Layer 2 of a small transformer language model trained on English Wikipedia (9 layers, counted from 0, width 96).
A neuron's activation on a vector x is GELU(weights . x + bias), where the dot is the dot product.
The model reads these tokens: " reg" "ions" " s" "earch" " and" " res" "c" "ue" "/"

The vector x that enters this layer's MLP at each token. A number n stands for (n - 500) times 0.012.
0 " reg": 440 469 469 485 540 612 605 459 491 435 482 483 550 514 470 425 778 459 546 640 497 496 493 537 475 468 82 494 553 472 500 530 519 467 476 615 459 411 844 454 514 376 515 467 537 457 440 617 510 559 502 626 480 513 511 476 463 513 591 574 518 478 593 554 474 501 434 418 433 483 417 520 422 429 567 517 412 468 499 547 542 493 503 452 451 578 583 482 500 451 486 531 519 425 450 525
1 "ions": 518 465 480 437 529 561 541 467 495 494 467 489 564 550 469 475 809 475 550 612 472 460 476 504 509 519 54 515 521 407 556 521 521 516 532 557 510 427 771 397 526 368 484 504 524 465 416 546 487 591 492 639 499 580 512 447 463 554 523 563 520 418 565 534 550 473 473 349 375 484 408 515 430 453 587 535 401 522 516 462 543 515 448 530 480 530 537 511 544 487 518 551 464 441 436 528
2 " s": 489 432 523 535 515 569 545 498 496 454 435 499 606 536 459 461 768 473 529 633 464 478 511 499 490 506 42 522 505 414 564 507 509 516 428 518 481 383 757 427 505 398 581 475 538 462 407 540 518 568 531 633 531 484 506 508 479 484 555 623 448 481 610 570 519 499 484 389 405 481 405 553 435 496 579 519 405 497 532 460 556 502 453 487 513 557 563 404 487 501 511 548 487 430 444 503
3 "earch": 507 502 490 445 541 509 600 447 475 461 490 501 563 497 518 464 813 483 550 593 482 462 482 509 521 524 64 541 483 453 594 535 535 497 530 532 450 411 773 431 578 385 501 552 505 510 437 536 470 557 504 631 534 575 515 489 453 514 576 551 558 454 562 509 548 467 502 413 309 509 370 518 401 460 572 533 412 517 528 447 528 505 404 503 512 528 564 520 503 461 474 526 489 402 414 482
4 " and": 454 405 517 451 568 516 529 472 488 462 553 516 562 470 503 488 796 465 573 582 475 477 461 509 530 482 69 537 566 442 559 548 527 487 512 589 446 367 809 383 541 392 513 468 502 430 433 580 494 531 549 621 503 504 503 528 434 516 514 595 483 453 562 568 551 461 497 458 428 423 410 500 448 468 601 518 413 459 519 475 569 514 422 530 487 549 502 486 496 489 568 534 474 390 477 571
5 " res": 511 471 565 499 535 586 578 493 493 491 419 515 554 514 469 466 771 495 538 654 467 461 494 508 527 524 35 573 518 430 554 505 494 536 474 508 521 372 741 387 519 374 522 490 499 501 433 568 494 502 479 654 551 525 514 491 466 479 569 593 498 498 594 566 506 471 483 379 403 472 427 507 436 490 585 559 385 449 543 445 569 489 479 480 455 506 538 426 494 516 510 505 534 462 445 425
6 "c": 482 440 457 460 493 533 574 446 483 479 456 469 578 529 503 442 827 440 563 597 484 455 526 482 498 513 84 578 472 431 552 520 493 568 438 561 452 357 778 401 592 403 523 512 500 471 405 518 491 530 499 649 484 544 520 477 496 494 524 543 508 457 587 589 505 497 482 395 440 462 389 542 429 494 552 535 441 463 490 538 553 526 428 517 511 590 569 475 486 505 478 567 480 461 456 527
7 "ue": 441 461 495 439 541 556 607 472 500 453 454 506 574 549 490 448 822 497 546 601 483 470 473 530 520 516 63 483 517 439 567 539 507 517 506 526 481 414 799 440 570 378 480 502 457 497 418 555 501 514 512 647 519 532 514 462 461 472 533 559 494 451 566 556 510 439 448 419 417 463 369 514 412 451 576 545 436 546 529 499 518 499 451 534 517 503 508 532 500 488 582 556 522 476 390 502
8 "/": 518 436 441 515 584 551 542 474 521 435 531 494 529 507 450 478 819 465 564 601 463 442 475 526 486 461 83 600 530 451 602 541 534 458 460 572 448 391 792 450 583 407 515 478 509 460 391 512 521 539 540 634 525 527 583 544 466 502 522 536 446 484 597 539 543 458 465 463 376 473 422 508 452 484 538 524 396 426 513 463 548 493 497 441 509 550 506 436 548 462 537 548 527 416 415 532

Each question shows the input weights of one neuron of the MLP. A number n stands for (n - 500) times 0.0016.

n125 (bias -0.045): 576 455 422 625 409 661 384 578 525 602 538 477 508 381 540 617 495 418 486 496 639 431 592 360 490 402 401 539 571 530 417 448 606 507 465 495 409 488 400 593 599 580 479 452 476 537 500 636 569 445 562 430 514 486 519 713 273 463 518 487 533 304 609 559 531 467 598 516 505 560 449 504 490 604 597 669 524 409 562 475 528 549 567 520 544 533 578 375 468 523 392 511 553 600 370 446
On which token does it fire most, and how strongly? 8 "/", at about 0.73

n296 (bias -0.021): 710 467 533 578 458 585 349 376 458 407 631 518 370 503 458 615 457 455 471 479 508 352 450 689 394 580 411 456 512 551 486 482 583 382 582 372 574 457 486 518 582 439 328 539 527 545 428 447 473 520 610 410 571 329 471 559 348 561 389 654 682 558 552 434 429 579 608 570 422 563 461 714 482 327 611 652 556 465 440 468 428 568 546 551 580 419 357 526 503 538 563 337 489 547 508 442
Its three highest activations, in order, are on tokens 3 "earch", 8 "/", 4 " and"

n144 (bias -0.049): 587 472 596 641 474 610 483 706 495 540 377 317 553 386 673 477 482 296 610 585 494 695 437 512 500 551 498 559 560 565 405 590 570 503 495 362 636 514 371 623 418 567 516 422 541 393 493 528 706 566 362 493 466 494 550 565 589 459 449 624 464 539 476 610 531 511 434 548 533 569 523 485 469 714 645 479 580 426 560 541 511 648 534 605 489 470 542 371 316 672 188 598 472 490 492 485
On which token does it fire most? 2 " s"

n364 (bias -0.035): 613 637 521 589 497 661 497 304 544 407 607 469 575 544 493 392 523 498 434 548 658 514 387 454 427 354 484 415 569 411 430 630 493 393 515 484 588 443 459 610 368 448 372 432 705 465 608 487 573 443 549 459 390 590 580 694 564 593 413 483 548 617 590 452 335 601 527 500 672 539 470 451 384 326 405 407 461 517 367 584 594 449 615 435 394 491 500 616 489 423 338 355 554 670 497 544
On which token does it fire most, and how strongly? 0 " reg", at about 0.78

n81 (bias -0.046): 383 489 613 446 443 579 500 695 481 680 437 469 629 435 601 443 494 549 584 617 495 593 534 458 572 360 448 651 599 551 487 412 698 475 317 404 461 472 322 612 552 459 615 492 517 546 573 569 532 500 469 551 325 389 500 500 489 475 519 592 535 625 630 546 508 579 486 514 555 569 474 495 421 626 412 534 600 498 513 532 493 462 558 700 470 535 556 449 437 524 408 452 301 488 453 611
On which two tokens does it fire most, strongest first? 2 " s", 6 "c"

n66 (bias -0.033): 493 550 599 629 313 753 481 592 322 571 414 498 604 497 445 602 439 408 393 537 475 463 551 453 519 557 395 529 579 489 445 488 624 529 561 417 506 609 379 600 513 578 573 551 497 612 593 508 492 450 422 521 666 484 531 459 411 466 555 649 531 609 555 440 428 544 609 467 540 620 576 577 414 441 307 677 449 620 676 528 329 381 564 560 469 568 534 389 447 560 302 480 540 398 418 397
On which token does it fire most, and how strongly? 5 " res", at about 0.62

n21 (bias -0.040): 613 574 440 403 268 574 391 554 430 487 523 445 577 594 688 581 514 433 489 574 520 659 370 523 416 324 448 485 583 547 505 518 566 450 580 477 580 383 425 542 580 412 430 325 537 454 520 503 575 394 481 520 384 506 456 707 547 378 385 532 550 637 573 613 418 473 531 607 584 519 460 409 440 446 516 389 449 507 517 587 580 638 624 693 453 371 409 627 471 553 480 655 682 546 385 780
Its three highest activations, in order, are on tokens 4 " and", 7 "ue", 0 " reg"

n94 (bias -0.017): 509 614 463 543 463 555 509 431 418 373 523 508 531 599 490 617 527 482 500 409 555 503 441 462 487 475 455 382 538 378 487 539 512 582 701 543 566 490 483 555 438 489 384 459 559 509 512 465 442 542 417 424 459 591 351 516 449 559 464 437 630 399 459 343 505 624 581 398 564 712 405 463 446 390 394 500 571 500 434 696 405 428 660 566 391 457 596 753 439 638 488 444 447 606 424 470
On which token does it fire most? 1 "ions"

n212 (bias -0.023): 768 461 341 475 435 513 483 431 604 515 681 511 531 390 577 651 512 486 457 536 687 462 537 441 363 446 419 593 555 519 500 372 487 376 711 599 594 405 459 408 378 602 348 507 555 490 674 556 422 586 537 498 533 388 352 375 488 527 472 435 597 396 473 483 358 471 554 418 556 524 513 386 588 578 546 602 549 424 511 315 543 386 714 549 658 503 506 643 534 557 473 406 445 437 446 582
On which token does it fire most? 1 "ions"

n305 (bias -0.028): 588 518 404 528 502 597 430 516 438 440 547 453 559 498 601 692 550 480 607 498 373 500 529 620 393 512 464 473 674 489 527 563 560 438 519 637 638 624 415 562 502 547 414 478 533 428 525 618 466 568 495 502 474 438 329 444 513 538 357 465 543 401 471 528 500 405 679 518 561 513 417 400 557 613 429 483 527 367 546 406 573 393 537 629 468 446 444 629 505 572 410 542 426 492 416 676
On which two tokens does it fire most, strongest first? 4 " and", 1 "ions"

n76 (bias -0.029): 467 761 424 608 475 504 615 590 555 638 510 406 416 302 588 702 504 215 446 390 447 318 395 634 497 412 518 625 590 620 613 681 579 343 588 223 524 551 414 569 600 460 459 399 425 581 488 637 429 571 489 585 527 408 483 530 542 472 448 500 761 599 497 438 522 530 575 530 434 717 465 316 566 352 700 542 577 326 534 635 426 552 299 480 563 380 586 605 380 363 281 396 537 602 433 485
On which token does it fire most? 3 "earch"

n243 (bias -0.039): 768 718 764 484 375 532 341 459 474 671 358 396 336 442 522 624 511 447 492 600 350 353 468 528 476 569 485 738 603 591 581 398 574 487 426 280 620 433 398 568 618 416 445 449 660 380 516 678 397 549 341 482 564 530 404 470 504 442 392 592 669 798 580 694 361 526 645 526 469 696 511 564 560 500 451 423 600 348 295 611 490 536 396 508 490 504 412 556 430 611 291 494 574 644 525 406
On which token does it fire most, and how strongly? 5 " res", at about 0.39

n5 (bias -0.037): 526 545 548 427 408 495 547 502 461 532 668 407 512 461 515 461 547 483 485 498 548 670 479 425 502 462 445 524 564 524 548 483 555 512 493 430 484 610 395 660 488 408 517 519 452 552 537 532 419 543 347 521 492 533 567 423 591 454 493 464 506 470 570 505 627 483 358 572 549 607 401 445 470 448 555 557 447 605 447 545 496 460 461 560 532 361 455 495 516 434 505 545 622 543 584 496
On which token does it fire most? 7 "ue"